Layer 2 of a small transformer language model trained on English Wikipedia (8 layers, counted from 0, width 96). Numbers have three digits each and are written without spaces.
A neuron adds its activation times its output weights to the MLP's output. To switch it off is to set its activation to zero at one token and run the rest of the model.
A neuron's activation on a vector x is GELU(gate . x) times (in . x), where the dot is the dot product.

Input weights of the MLP neurons that the questions are about. A number n stands for (n - 500) times 0.0012.
n7 gate: 494491414505367666720441576536256601456447439594435445699413645555643496567749339406371809327646674619230575602507359351507572718452285513670534673157511306473284468405905330544399212275481288194262555439354489311593456479485403923419363655611625554481589515582581321433183405728404525482
n59 gate: 754165361514660699474181547643677311504321734519795445593399412315375474622546631621698467565485538569477525552418511434599514485407521142530718364436414486550478611590678284464526530297417390314685388392414449462582628307351447549651485560491465385683516369680723549362537479390432712466
n60 gate: 534356636571573688374435788246184403529777290427572337367415550694525588535403657330539577204472400478410539434523077673700660574607367664716396611326578417447663648499484513400466550374551509704414369720488502775271537575593519809597404390533428423458436435603499501416419518424405570688
n89 gate: 425438410367412528348565780355545300618576463301168733628453555480455368546506591708506760499686437541609538489529496332537378610532610658567640654573537466438473606603397532522749481192481534446559319658220586288374485449503531358754443592721584491554492419533688412630554236521393230320
n94 gate: 631332563629356597889035512664471508430609511659744579645420314588476399582685559476611497448694511489282374591462545538378556404369373290447370525471517352431490233458662248552706364464629400448468530555634837539601426486333492437470484394293604729377596558449483524474410536551373486559
n107 gate: 576619419359425370452643515668480414272607361432525345380328489557338574479448752186457467450569592355638429613555526528611620359565642488673427430597542657472302447367331630528357513614498585839488455478451568434492762385527365497492540590570547476479357726325349361649321478571764476788
n118 gate: 611489585377430400441560539466314543461658373228446403460431356589440693474468638525728650336832408243535439637793583362246552393399584647464731430744638477383576560640305599526639668462616558522487408749643488489352480382605547401633508468537493537655587609392567318377708374280570306677
n134 gate: 414367397413542381530559553568436450525433396561437442552592379678666574658738612473513523388539614490496614614538246511673487603279428419413378539439697262538541514532297323487853171496184384577397397525642592567489578481595472513726460600506575368492752395223342478542803578294532357462
n141 gate: 733533620400410340473319358502598555694509510241559423458347456645274346420366616520510637647441410604590446525547523364496494525509418611704839555474382334677691319559413570482494529416635501344297471223547201401457541372495560651469248509664427418693601635294415445535664518672574543529
n143 gate: 508506536631608578573402339594562620537557544566637393583385690637629448527306462511754452420863611514394402705517284478650432605515410393419340295435718437362452403522441567518498638423236485365479607447400492533548676386509516474413343507367578537467500414393528710692697194449432615546
n146 gate: 559423524532515413812415366483588610339477668451556439475334470389557502328119501424830590353458443347455566530443410504413353517641538546505657661513509583502531545438796760487589579464593627561085597493404633498426445106329553628353651451594743513563653535454554447390335675469582644631
n174 gate: 533578302506530506628694287572492572379526481552599624790461308585489560596459563439401306277596667469343509594592449496354533305507511284301421589432380285563339607292571557739614386407502379504454645308602550528556598542454556575477645254319384469514509531397578354589739565310484625790
n199 gate: 470336610519624598401593569615681467311389399679450521518337345423342619710576523694513331441649418440491453457510519469441393578355207438609395572461566358496634287590638435648710499378504419587803274660561628664401760506311528492532637441408493479679344454290527478372444362483349354601
n201 gate: 594686576453438586541679233620526404215590438604464550561495513418604619462298436489609380513348412318404402582349550564527486266602220383241610376607336495500756439367259760407526430596586731397318440380564567572515553541500353364529525500493581461506338650562478734595633395552598397356
n222 gate: 465500584486328532579780395505583531403504257569497557434476459465584482646663437423552492653495659171512553532510395512349607716536463668579515668473729563611361468560434656500401428540483421427371595420354463786539353454515463338533543647558350457468536414839696573472338499399543561489
n229 gate: 311536547453421576654576566371653400572501318585613471316622599369536519467523464354431525529386446523354523845375332487690581471560399673688718734509584638416413626695428625442548474465439475460404338434347393373687383432728358481402429703324558558297434527401445550493569251533427353526
n7 in: 271526274517444500616332614485470382603514503524285410773700450498599440617713558594347539384756618494287218583764581509327450552371466568686304532533681559345377463394754345445633331445469443342354579459462760454879574604470319873708449610405477367546313320416367332519502375715548455565
n59 in: 606611413516351491560798641560536166685462461503660549528549464431512545406582604474386176725662736485501520399307556480398351604267721506303266640472808312381413470450623387510529424478296540712415512356502517503360593472389452472543622687476516503542441428525305827561356519577650561485
n60 in: 274545328549561285540625285585413452718453765392440581445544478567364507653371484498532380426721716442559391522592640608080452411400662595448658292611437527728316254404560562404570385639751530557345672427463671404577404743448639400670591484503516374712439675362393301448592736356497543188
n89 in: 383267320506657294377705494359523070404453454410492188572590457733638499464585616411644428292418517279553406494591587565493655395559371641819666548556414617439527523557415497457505570561597580529297501594497546516620275505652549683525287391586393496512607705443361655583625656747826510535
n94 in: 418598384570641404707256197604641347541432553424638675832537335522555496824493734571383542538639454382475666480424627411636533503430346488553271604408504367448348520296485512540643264345418501485474463668445677315560508611446642564324483608459359598446558342611587600257687420514444692473
n107 in: 644537364356432593708564538529629725598406444528544503406439436205331493338462591396442514359599540429547520572381483452729568605323785621524576547500424588535157358380460495442335545481384275442665819754521455454662749359383293762319592580648372449579551472492611400543214389619695507584
n118 in: 437672646624479483483510450450218371428326380516475406479643540574546314434569455450509510500360708502656636623829579552597453420533608716425642269701608832400381602373412542390378595639420205596625495822514196436541520536435458521443495649537425599378681328589655426527608329575240767555
n134 in: 536824301455477659769387363426577523491542518430452715662481556542552494491412571295393679462465576718371440624708536449478365457367630461481531537592378454607572630375537519492487651642461640142338306561471269550477576597358422432557837726572491472531703453253608520676267407526332456551
n141 in: 486401439279498272657672486520494637496725474715253402391579460606401384212509383484559511387551598700430501508526663424375468378343636315589681508296595373754486342332498174396595728300461383617584556574518561703692436530483173614358434410487579480587511623537575474563533472406397475747
n143 in: 546554348392388413651445811209362495489518231408432601339570475306492567478634529473372653553342363469602620532733645297334634204528435501568660715564423563599394563581587434593416521729630576539767406370690514407444485631582442443490679344560487546275448542570477397465330628476537505391
n146 in: 728327603445640743233536588468489437863488605464521485484739493512448484642579571577381450482555421611538445442450424620631640480488370598487515394312611569467311256577635349417331345533640392670808384469256312418568664533764504430615422436491405646380388545328587494642563542384188422530
n174 in: 391497613551506445474519421465411321468421328434458608493694517427366622428332340569365552536425285651594411380525522444611483575811426524620451275590692469440240608590415534466506617254445409618605331488469303710366568524599606518550516549760482403801544310617354526360566420539569403543
n199 in: 460580491452496516358679587635644541443361621429399321559458254502442394437577461673424464699591466506549637269313585564550389538712503381786449256438375576525645493536515443607500506408443568521647443708354598580406353515620547632590843396443567427373337287577509555466437415507439520517
n201 in: 363593638325522423411490426407633573403338454469656589468547545663627467491456492487624506425227342440310354393367529345586510262473715358511367466577729475564473668402399881326455695770352512623369541529474409492664437553590590397462462526629505563463527384596534462619561555562631328625
n222 in: 625520461456520630514374614581506497480396506481458438598413566459499497563535581427708587423477523580338417410445313446632429631357433633603380466576360697451370685590592301471470376233525503416665518456520345428378424633484451671533287738578623302806375421511620415532526457509246440533
n229 in: 444256611553390377457715637516490615712545679361417536478598465556389475485544616379633625466796405399377430301708516632147445486287757406673494492604438415633505423623288333512510400493544360440586680692661498669388312346332635476611576357726457556425565678288588590403445778197582572450

Output weights of the MLP neurons that the questions are about. A number n stands for (n - 500) times 0.0012.
n7: 368477479560498485573465408630557680379444407648397371666467542591373539535578482554449504444372668570454496585451576551526553632441584457500375463279473450343348489521414597568477443571522430480236526478534678465459397575432349522474445413367960475548486550545527414486529419508642490634
n59: 498663529530434461518389562546711649250545486494095538594771434505567523603554414313533461271514365381518573532683526456358540483545355603551465350511448651430441414549268755682447394425656459446418592615571703502504451580691550595532401320488477582470711480325307395505477574479432479620
n60: 684481532391526484518447508529685408377532422401425438429703246436383421450444559493630626373470379500531655348602525515562529302591496426648434549544511468531619553617363542592498428258542705391548434583512467388462537652388492691468493432500533559495588346578600488211590608482618224585
n89: 543454121376610600637516687622695271517389471339399587631295386632562385663460802584517289325670427202526546357683690644579664572453432442431455490585621592407513555517516556519700423378526634746448687492468493448570623432595521464608274270575330448344364444382305294472536702547430321733
n94: 524474370385527572549542442654470550522483560582463396353570486488350457372422372630353509387403479553492450560642517567433505585448500434420571384532494591365315664617487534511570587571518455528473520388422474595445495497631417451575584554412809533593493514448423509469480381569584437652
n107: 363250643564465362473499422541448522447415523492661271600713529449550450400478625694480498462569525521250331546487485521618266481460388202386510382363678406534424420735576467719526393441643569431500596466675650582488322537491552421602329307591423512574496528520607650296670578421405757494
n118: 541368457563714376523583549558429329530424497434502816543507209518615820545534451463417462539604606560612408519316556294435583632506416473543477681475458366672650281592610492401504356284366627602380589522390788482579541291562446385442583362443393312442753391581355477193739503725809421363
n134: 489580409512550438416370279605446698651632420563308403528448415303591293615513453552483295348472510476439407529289631595621602775387385636579770499323546639612705398499606598613491459564569505519584706484544616422422469258494424490581320410357748273424301540551458727644459329519485463400
n141: 337475427574517446259322573638533404420549646575590593651549793351699569610519503465385613550348486371588530499289505631397470494517329608327422636617383384407615616458618589560296381573503570455591464490411661400364609603440623292552577610409606461331288306635430536303621562369645633505
n143: 564415543371455494432468592407426581569515575344637589517490567576634535676464642477556616490409492604457603580529294384550624320729443626508481383422502506542460514544350617602467651540485383561456393376628504519531382623291541327275300377581428457428451484534557582599697428262521631475
n146: 332455604569521442796608403274578382512468498526594479317499494306419487541250534358756441629413553457437576552449406303406455476646555580619528488502336519449530605385619688383600468710582692364407594499654364367391346348272556528507542530520770589291526460603582527450489673642345730367
n174: 606465660368428375476371583231446517523536570462498589509371530528613613577703553525690537569599672507340562609412527508541576410528591538584419517505504624514702306448603466616398513446568509447324514439470576257534541533395362413581520497461286604367497630451508395478421419499474457381
n199: 446481561364403531715441469546448521520503529452685616334632578592433538445426603280545520398529545337437402629576493370524625490532716533427524601610569530517331475313492410322451524504570289423437647332583456494583346495545452557555173519634242564456658626553622341458611611402625594500
n201: 526281603594382678634378677385505444637538420552515511425626571421389761508415495275308614456640502553415564532471551456607445541734349551556610584535584445505451613434588482558528289512435637256522383561199583492494483498583441471550563456439504596592518532536556413523346375670235626499
n222: 383706492336442562312610411499460576505564470472408518509693344461580579500503443561445560533469568407483606450427595497362660366580617477249716664464521455629679438556432468464570505583578453501181475596443517664555592460480357368431473424402386598397611264347576501423581479618664622316
n229: 395360333745535369593585696519323628600365492498452463454754513371604360455763464508662416375569321522293595432351306739700555491463559471428445421816468571479644395407457552512492480403423554471522388477243393786439454536486576624461607499269326701555446658380510468599568493666511440636

Each question names a token from some text and the token that comes next. It shows the vector x that enters the MLP there. A number n stands for (n - 500) times 0.014.

Then comes g, the gradient of the next token's log-probability with respect to the MLP's output, scaled to length 1. A neuron's effect is roughly proportional to its activation times (output weights . g). A number n stands for (n - 500) times 0.00082.

"L", then "O"
x: 474451581582499496532513474712511499518599529555446510479401498518525426511613528498431533510500438521589456498401517563615388551605413382514607478426524608588440570405439617483516546372484464471435531510443368439656501587476359597494492559403454481399477400472459494415654475592478383578
g: 306736378395606517426501580630589378450535596558400250594572451402493388395438400279337539777275690572241599529494326848698488555715507397407651739556593484628541587457432366401699374561396548458352578607517448450506450489503530449429412453447805460555665445271652429550511275517474600460
Which two neurons, each switched off alone, lower its probability most, in order? n7, n143

" a", then " very"
x: 544458527697472505492527468600530541451520514653505434442543387399671460477516513532452502497477474488496546381370465499513440396568536496548527595462534460447544476458458470575405533443448471486548498575512541558407532552517468484398505619606124451535566514519513501430515572559505571490
g: 519596488484512495403539295463737730400606614496381449326472664451629506488402311486303641584339336457432461752458423430665573757575380381453474319331411511693554620724412352537361414657528395446399545388692360711509438622393477829422521344665482374609503645437533479647313551496393762381
Switching off which neuron hurts the next token most? n60

"ict", then "ional"
x: 394562514493472429486488444697514577504543535553452513581451579439444493392558551577549515559309501641450541323451523480360485446566456484541504562472604368675421594472548373577400496499553503446452550383513380599456466425402542529622519596424471519481562489489571578486502485515532463515
g: 458526452474336576445579563449429572085436487402378514612532505504466587304302638496763473528470584500444416526361499663474453458333595468370372674645425552530535490401494631555567540607682381375339255555311841732458410523716537750769494229450619447454557478339541520445528524329563730617
Which two neurons, each switched off alone, lower its probability most, in order? n141, n59

" County", then "),"
x: 537413480575352455529500573686418409416468534624592525551476408508404538580544480614486466491541541348521553503430445439494525587548429429469383445534513527596522569429647543403456470444612461453512423555444591605636447501437395468490425598534348485512496552500354518532605553600488487466
g: 484358386516543785367517536563729400660555547477259478376740565532460475613364500558369436463344513513317316547509554412678373626386477519565406457725463650493496628141360568444484496365446622627343582382450487304299641447386516567673577493762545312705679592388304634673666409456531415651
Switching off which neuron hurts the next token most? n94

" and", then " historical"
x: 572562584527566463394442501632580510481455446491509546523521378446448535568512491567471549528627489524585640435454525503628464593483456522491448458547451545581485518459475407443483403424487497406509472515447463507541539521449488495464536502474105435471584443580581568385544557556534605398
g: 303625586667548578552483731521576483727678540408439458521325442368569483501489623528592496395590640553484587431264305602431328468532476730514446572524676391228415516476608528556455238791438575424182221750357639525587420709558488309673522621542648453457493441369375570504408440279428405600
Which neuron, switched off, raises the next token's probability most? n199

"k", then "/"
x: 632499597449420365459539487723520634464440487553432478548560547392455443439527488343425542435534435423579438458516490473469414513530556563468457456646549537473469457437489479488509465555525496380604560518612434625625474460515546499374473504559658446519671437398521411518475590516419453541
g: 407606446555547571599745655651526578503626582557487493547582588490505470581304562640268716381389672396620463442430516311632323668382450271482543540459322576357515168421498442539501428444618479428491460420483354479544463485270875319269476519250629582563673627551588562496503643202425603705
Switching off which neuron hurts the next token most? n107

" the", then " top"
x: 535572635650460523468511504538509420427421534590505470495545431396607599545499508516568518459460395446498641460392525496510455429552525504509499583461549529488476500618424510509447550477477421485549489559585538516467516477475462465429422536547077436510570413507514489468465564637514526523
g: 561529579567578771454539602685437522490483610430783480555287484727509410588493467556387490362560632386644417443353546722547354426450499449185606567389466534723734564570550469610335711258345488317555582370734487678715320473653328332497439353348455390511568324447436459567525433239561410541
Which neuron, switched off, raises the next token's probability most? n222

" name", then " the"
x: 498485472557521437495539572702498523586482531578524510597683452540511524402569505448508432476586421455527512480452522466440420580304415471354526510440461482629521423506561449578471609541418433500437514559482556546354482548383525459432591565588303553583589582357420469479522508478458506554
g: 515656532391379472428589741588526142458352655522504540545422210532472448610347576278498493480485476446464653350670371594630490494493570458425387642503676459550579751559308482509655525294597472556423491499688423271570600493354476594383381723503477669494527378814807547293291494637384459388
Which neuron, switched off, raises the next token's probability most? n134

"D", then "al"
x: 410487537553480461568396429609410488571602430675539576530537359482589412517574446445550511454497531449462443443515581490583454533498474593534526542468466638498457489449448599438473646500524367473486479531437309540472456620460509563484483591505343476430604439573527415437441384698526561510
g: 663769407534543631461482588593492674477611681662361510579445336566411441508518634532512333551415422679593505558574439697502517644595458496418475456437598392397502385287403515700334479585331510674473158646535565408495161353217681739641489445631619439370404359341602441469543458622642259317
Switching off which neuron hurts the next token most? n7

"airs", then " to"
x: 473530516455497456578515543591533478438442597549536541621447605588402550389643504507482540517484388610490549405535637490423550570467491546445442528477562518616445524434397430512624465564596364402623519513435381445631468401436518484626451466531321461436461409433528617533432543477386464528
g: 544434835421438489336590592361409493638553669355740303474564445545332508356593371292392452362350292443619530513553493490479381580485602421473546468448314533612402354493484544649523790255758449773589610575565567617437465481420641806477510685633385578445470448502724423378319558302319558526
Which neuron, switched off, raises the next token's probability most? n7

" by", then " S"
x: 463500537570507481462490580623554476395472481515424552462575358552407543527542519528521475473549478531603640495437542445460492410480495553490409490514556507533495500506478447504582589436531477430468490573506536468382477571464612534530408537562090441580542476448548409365561557516596558544
g: 237342515503455451553535578608535299610517493586401577501770326601740650631712532276407535619484567720381390531535621445412488481614563441420533544522548515505476086274488487409386451959547405530515615534448544464599764507523539425450398449494532165469358358401464434621690468445494499486
Switching off which neuron hurts the next token most? n118

"v", then " |"
x: 525485491474440394521514463768502591530531509453566436496532435449484396508453420555503602481560542412534498545474488550478360481329457637552510520608625515390456483425624510494555464530541488449533531585512460515580501589438433508458426473405424413373652476450661485527378602580519422501
g: 547358573554465440503542469578671459406498572471474488414501444644297329701103462535576521474559758419541382526491593614188661594585655403346498633592717409351509498236417648507564608482468507532545494349409400640371532381311420228587587391431463514583571508420313772518762624404563564786
Switching off which neuron hurts the next token most? n94

"D", then " program"
x: 437417413490453501596480462715453475582609445608601499535517443502466389496525580433571522513639526395571413419485524435577484583579596474617557467434537617547391531396415507418483618408576425462523512520406329625495573440396475541500416582416401448482580470522475466479529467571452553519
g: 702605567533631577522519411308540430571212623536600539623401842313508415374574588514446663723550322340560463544395501293567633369483733659565710487437514564447526519408517577524410400405499446594242459333390499298266534638537463446618426245252521242524572520534395528564625718479562738462
Which neuron, switched off, raises the next token's probability most? n143

" goal", then " dif"
x: 538439416627566539435581465648466619458408578502539507527558551480483405468544549519617453500585578512574518512546549531373366430423451417459463506355542394502513471524652429531510496543418343508489507558592558527420426529500431513480532543508311571574586570379521419404574514384433641497
g: 437438533461463526435593617542438677275661864494230589626468376379735649503413465613378414731471443734709573598603561579460437554687342494362298691419484447402405397544309502178330332679527394615497647579624277617648522560402505455337358518354558683453439474578435459535403498420499622461
Which two neurons, each switched off alone, lower its probability most, in order? n174, n59

" the", then " I"
x: 559524608671468517438485510576501415456439509608501487495569409381593565549552519544556512460425402465495602449353531481501478463575535523519502566436561539467506483609440503544445574484464440474526482532589526522477496434490441490417436540573088459490528418504481507478512531667510534509
g: 351397464521472565497444683561623451489560742526227467467464524523714647478588368450433418492602194326733622382860597322567455608545591598549519517416384466671642329288574457453496499787303476495202388407567672628704517528377513487629473394447422482492347722557250513500506395378466613498
Which two neurons, each switched off alone, lower its probability most, in order? n60, n59

" and", then " don"
x: 592571525520528471456492563614561499454393479526520558487502347461440480569423470551479532507590471463626697486470528580632508519485472510453516438530514507559446546416435446483547362478557473365497457511522448541533483542449508454419499541515111520525552424541597533445591513599495516437
g: 575381567466590589627480471550591557518552544634867190572508561497391470566500475676635403349595519641579453489605645258474514459742693290356705546464318435531525259251584333645574621318500457449487325485443390524430482485331266408620515192730421443475649413769477414485481473537523544604
Switching off which neuron hurts the next token most? n141

" H", then "ook"
x: 546546457510448472618509515668552475531333467674579467487557402455594555417549416440409517561450521449558587498478418414701380598519520500484573577450472461490377402485516474409446588577471508422427470485532481494587566519459390522438489504545464511515578456448498391593354540680482589496
g: 561546428523737632512442349552493593172755484602691475372466385448511469505373594650364649669500511526649414551663260477460678481639579454758582298414488606554518254554487463397587529496343501363427479609431369433498393386552555510412749736511522428378746423603448641441498539348529146224
Switching off which neuron hurts the next token most? n229

" third", then " and"
x: 432528514575440568543551461562380632480381479589610552491592480413494591478543529523559469446526379357541533514442647517528339540489526516414440432367555600535582559584522559478384640558447454401604606467576547549543423532500450470436567544517257475494548433446451496497488471488483457398
g: 502523495660351526577357564462544680672355315365150532528313446540344484455371504435464373590576478629452421565575827751519254624449366461586503401566371484712615529732204630234500256367509502341630538616543488623666610507521642269397550535462597469445376574490545685495662510592419542530
Switching off which neuron hurts the next token most? n222

" squad", then ".\n\n"
x: 526478405568558432471569439673413513511401548665524605620652486499488394479532522432549446455586507502514514516475571473303333458468540493555510525473564432516518461539550454590573563570404381365523476461505485546432469547516454433511574465478372513632661488376600413559509471500481508397
g: 536433539541410373433411196360433606403393393615756479584665731429476486406652609364591453396488472448392520362500518335563581499310698771439634494197376568538356407457792464458472515411489456619591583438521698379452446526742492482787319632698506308644503542209469402575683500539501630453
Switching off which neuron hurts the next token most? n134

"ink", then "ing"
x: 597587537479469405532544487772407593467514500550396448505490479429534462497644520528471495492451429616574486491568573491600507474415457394448518535382510524603471551597488388554644580408541551367560537482427436479347443454401516574583653556456452508517515399453477500434427405451473540530
g: 492491557616560579567559485549378555626504612729443397341628567473461348489338538512568545707364505453310458457599393563665396637427647510580373577364416304775483526562527407523411585667590363389570404469400370494751262285420231486617663511429763643435486476451882375489397270558422692271
Switching off which neuron hurts the next token most? n89

" of", then " m"
x: 393521507587610483444518550629552430376527564534512534573562491468374492404430506639587558412463477451466693350506462492540436537559471593496473552560525593508514553492507478522473458537498464439505426566535514448551434545498508529457454531501103475503521429498484450463534570478538476572
g: 436520820412435624493565421476687761481642618604709505441372715646559580414640482457487444631395653616538443635341479468542475592479450522524554403404440366409499745313224417550380460792278500328587479485328496547522626444588253260412682559511485455296558554417463349510341561408542747242
Which neuron, switched off, raises the next token's probability most? n89

"ally", then " in"
x: 562469508440403527526656452658528515466454623641642440375364469452456557471496389538459536472506434477454523482457596564510468547602597564417522564495415492566515369550566596523491537508503433426529421537585440523344472479445605546402527628470329529507500471444562547316448533484592474500
g: 427563338797524383553550384694377467494368628453301578523376498484514368426685402481378432483429632378496508304812678631380731540425568447633472560536556435372268466689506479436566473518481589354519521362369844523569510210676544661639477458384458510665663666393263514485337521317513424732
Switching off which neuron hurts the next token most? n146

" hand", then "p"
x: 680492453613422504525490472676435596474549564658497529533569440462516533455577593576559507566423462481521510418504593479553456485420472441440339587391503348555592417403527479564573538607447438378466537487631496511426405511467465388518451533437370548542642473509560443489543467432382538474
g: 565540300184738764457349512690626369565437633578632685730518533502424448361391442505407357571531566462721413386660443102442610406425435515411378372490501606452488636323505448623492549602417680373647398550493605504549577724480502576333489338622365505360318620335458350553655457465686696516
Which two neurons, each switched off alone, lower its probability most, in order? n174, n94

" and", then " how"
x: 591592566518603447467474509610528570452436490521461603469561331441476514534474515551394526501506461456555671460468543516611506506469413544420470476492437519626542516433444444377486463438494496441482499483522440552501501537445543463490521559584143468510573451532544570381525574631548608391
g: 458622553394567527579460440404557435477564543222391374324340465305402592335584419533473501428391396539472526413457322617498452419627564480632578524464418400512602871608497317698504554393511420336661346493661420442269540774612689409797629356625499683688605515497825467448447696250400480494
Switching off which neuron hurts the next token most? n222

"vel", then " Operation"
x: 489554458413418530580547497711362548570435549555582503532533470456411597371559512511399506528505544531543478540470511408518419523418573515413410485382531610503523542612626569526478545339571513515408484574470353543504461475453446538489604579586632419443491420373579428410369575554529451482
g: 582373667225333398582445507191387476600464161420437607437546449452585527378337397493503413435511362416464751610676590470393316611454495555765628673435611464576686602434435677520538570422585286513404302501499658396581630564470544349612487598701526791444343562517476396625617639243476679466
Which neuron, switched off, raises the next token's probability most? n7

" of", then " J"
x: 402482468556589446494562533713510418456523517557538562619593446495400504387442517587580548419427473531486673392507461530576444504556473582502515543491535583502507524587509473527443471512469464491492427568578447444459428479499556559457497527495111475513533421503433461430439551480561478568
g: 451555453499421340651373313576653269704476568691405552630571294619482453395529564391476625741505287431333394640620673315541368494495454462447712515571425484679454383465598437250441403643508455448619465594342440256736454443596474513475667653699515387654450546501225335552886447513442518556
Switching off which neuron hurts the next token most? n60

"icult", then "ies"
x: 464498579619465498597585423669536524412611479625407536600408443341454356639412526547656506557559539469445497460561449501456471605446446529489396537617550545510501541594506393439544465446574386470534534479431433522548522563513474544477467590339479447563543419406493435570466557475379399492
g: 528553454419548676467458464409372571629563663342402424376477578591493521630520384601505744619504548247243391538687452503653804610578574735652407490228483336708478561500444466491552552699450474722333511346630268380432419375449395477375612434428512578365898495462547483475517533571375256325
Which neuron, switched off, raises the next token's probability most? n143

"A", then ".\n"
x: 532386491489486511497555445732412437462561537672523485554363396518601427557606586316514538524472508493512502442454471467639444538624530450445425490476589511523502557374446592529449519373545420476460489584429488601601560553457432540506476472398417424464424565483449469412589507654557510528
g: 706325350620510433584425402415524431477454340517395632546535572449358592422476607535493287491690423350518343676646450627377485557427695648582495627587642259610671420573579586268517427339439416412680450566461554379337373445520504483793495377520427515668529614588215561703692659692333130476
Switching off which neuron hurts the next token most? n143

" sc", then "ale"
x: 475665424607608541522540584619455625539417472637648538548549427496540458550530481621549543479408536543526549527393490504486425552574485418546342615477491396505454441427443385553469507516473415408507472516486497477357445532495432445453415582448357608488558487400466339564638526542512536455
g: 449311482569484178557780401463560448446615685329499395498376652537334446678473463601538589301556442425509509389133524702669398687604490599421685304653320506578375721464594442629597691746443609430547491563527599384304462469406503631508394448535583449469256718601562540418342496385625443357
Switching off which neuron hurts the next token most? n134

" Rod", then "s"
x: 456505471571471545489356639687419481483324449600592474482573459458600618612585579608562502526453652514524433460529550403517330534434460555423448491421555442540437475502546441429562412561547421444613491558434514466477485588450465591429463525478421495630521506450529374397490456611508507459
g: 386521327420618546469363603698396480497645926633664611733540392571452504554377484623285684452476621341453254566682562457507429610437749429562703425375474400717591435538315467484381626344587517466492312454545647501650584630283341404312658508390447420420525541447433710400310450456519471308
Which neuron, switched off, raises the next token's probability most? n59

",", then " including"
x: 536569516572415482399428517674703460539508570474503434500555412535378487523467575627473467533489455483572578511471539541491503545548499550499492483495495472477434548549460525460470400537534480436469498547433469488440511563428504493464534492559071419499540458436539482537597618532472570488
g: 593504470548568262464520326358329526533788569485279669496460663642447384453245490617537495499576282622506361524588579394470743701430603568426467656429384416361394358737570484416441500384597448651449555460295246404518575373729612368350383263774535493613507610480675553499516632763565397527
Switching off which neuron hurts the next token most? n141

" for", then " f"
x: 471565486550526470440509448674521424496513514523480438506556417486466494507456411584510505470636582530465643379436516494538405513490452551556456462494580496530541560549558432517535588536440537481518575517484512480332512630413570501461501599594135509547546351452520427390482531443504491578
g: 608400562400290371499472513570457502177525529752588557317574435740622496619382554651460534529443377798442354571218520481607507749372387563630367466428580555399518199261399388612682525519569337520541539595413221503489606445614563391479604655470393582519452505638546420552714549512350772345
Switching off which neuron hurts the next token most? n199

" Mag", then "ni"
x: 474531396636501647491472505640378438573545540497426527626506544484500393583654515570519566566480574475508527517461480484407482504445426616444436484409444399525400388465492516429543506558572383504575533488480508426584464620495349611436501456507305469541575496438604391518422493652513565461
g: 431413373609687361440576421522554528642518481383587528565308361560540607471399552532571426223463226512332395422596645686666416509600522385545454208749434346480506481526343396468656443470502324505583455502474744725336356563484474702797474146666573549458592652547662394622477313614451629606
Switching off which neuron hurts the next token most? n7

"aker", then " team"
x: 501384471432435552571623443728461564552510513552559496457447487399457522448568529396531415607559499592460494400554599587471364578480524370460567580398542495646429566643589463481526490340485531486559487483491517534385416400406490421526534566536361389509558565467464426528536471493563569493
g: 530427426483477469532592532430351476317275407508758746713400594544481518789464437523320511696570509409539374441375513642504481441693835483421558392452737626201495587594577432590487351252467660286348566344471623265554492442721525396393428558336365572652555436527349664567393562497621610467
Which neuron, switched off, raises the next token's probability most? n59

"—", then " D"
x: 577557656532507478545426540631478463508535589639393550419639361514464460474494489398461558549485618514434490464495456360441505468515457475433530526513426446556540470514474512503471592524478451481454477621498442429498496648421509509473549543559135444574502454463487512547488623504515560566
g: 321616588516585333543449417612381439526596178385607718519642432584426546354592620755515600432457333311445329759727436697707432337718298201483584633430390458625247613624532400397548645403566316457488412506387358489617474612499520361555465653530597365692677640480422450425472537460482486521
Switching off which neuron hurts the next token most? n134

",", then " etc"
x: 541510477548456481440466542815670464569455531532539416443579348500400485533471521535473481610513515508532535553467551552502485569550458556571449456469493435482475563592485450468467378518534506548538481536503507463388474514379451482446498510564216331488515412474472489529619613489505566527
g: 491668448627558733384378590560702485600122370345495533511648493561434616501572403640332497610473495888400586456453549591587577369571335320339599559569569556526622424450447430404436546400480177471839510421365504191523608720354455343341477555523568607544577464399436381491666615432619509402
Switching off which neuron hurts the next token most? n134

" issues", then " remain"
x: 580541474497563541537494412697567635443433606588537556531487355598486486404504527465552503559505461575506465458436537563400506510468500499398447610482548411556538505564564345573478545540478278521399437566474477468462501480434435460485475553576229466480534503494524542478561657437432551504
g: 475490511500638540572489465372638535409324339527521571433451708576639496413408514590558576526617507550579453577445720563280435313579378618394509407556389432449694557800284357549613380805311535270482412514327481506648547290699543338598292132375546456709425520450409619623728576498624340590
Switching off which neuron hurts the next token most? n174

" get", then "."
x: 614648584511374544459517549662479541509430512611613479475494469507430477451499518541506514503437440410548604452475522526583458557482456383408530560433512442516589431535466368579478624393461403502542477586500445443420409538429492532548478587638203538619560494522554506488414548502515464421
g: 523603522568609587526379439449584463550340406473429570462602655322362536402644499473401325300544559447617347649788770389357387605393384542613593515442465254539531431692686488399556521648456429378485435339486569425302393551396830493592444261530605487632622531365312663571703612536311291809
Switching off which neuron hurts the next token most? n59

"t", then "ty"
x: 419564579506391463449678512609426617446501596575474471592524663394497471430483460434462500378487482511498502445577435558548468506501505523407479563518505516633388511422482566571468462502449506391546670423545347501493421560425523461445506558549359599449619432535627369548492566464469434618
g: 469480628545360366577614626400300425377471564618292378511410437274449522642530785541565418414568460647493523571526592499426673824557760308603465463381499356409582496846434464567332422527662624670358470426610527474304559630572723406212479304635431673502580363578318471383372443536491354600
Which neuron, switched off, raises the next token's probability most? n7

".\n\n", then "==="
x: 577645584577522495471540435551501529540509578636500577421614355422550491509433507562502450451515423499480461394495627448507441439488451579517516573430472446540464523501512535460474532514466396506449467508527526510527511548418553467587396501584128477561546379348533479475543585616548542505
g: 387573656333239713581627384325536334419518478385450436447459506655297634552451373620578336592410433572415496521322556575623438485743663344405521798589473424366783356768456566432596563590468439609795435413540620487546540512396385251395339796498481431483618263414528431631545433462498663497
Switching off which neuron hurts the next token most? n174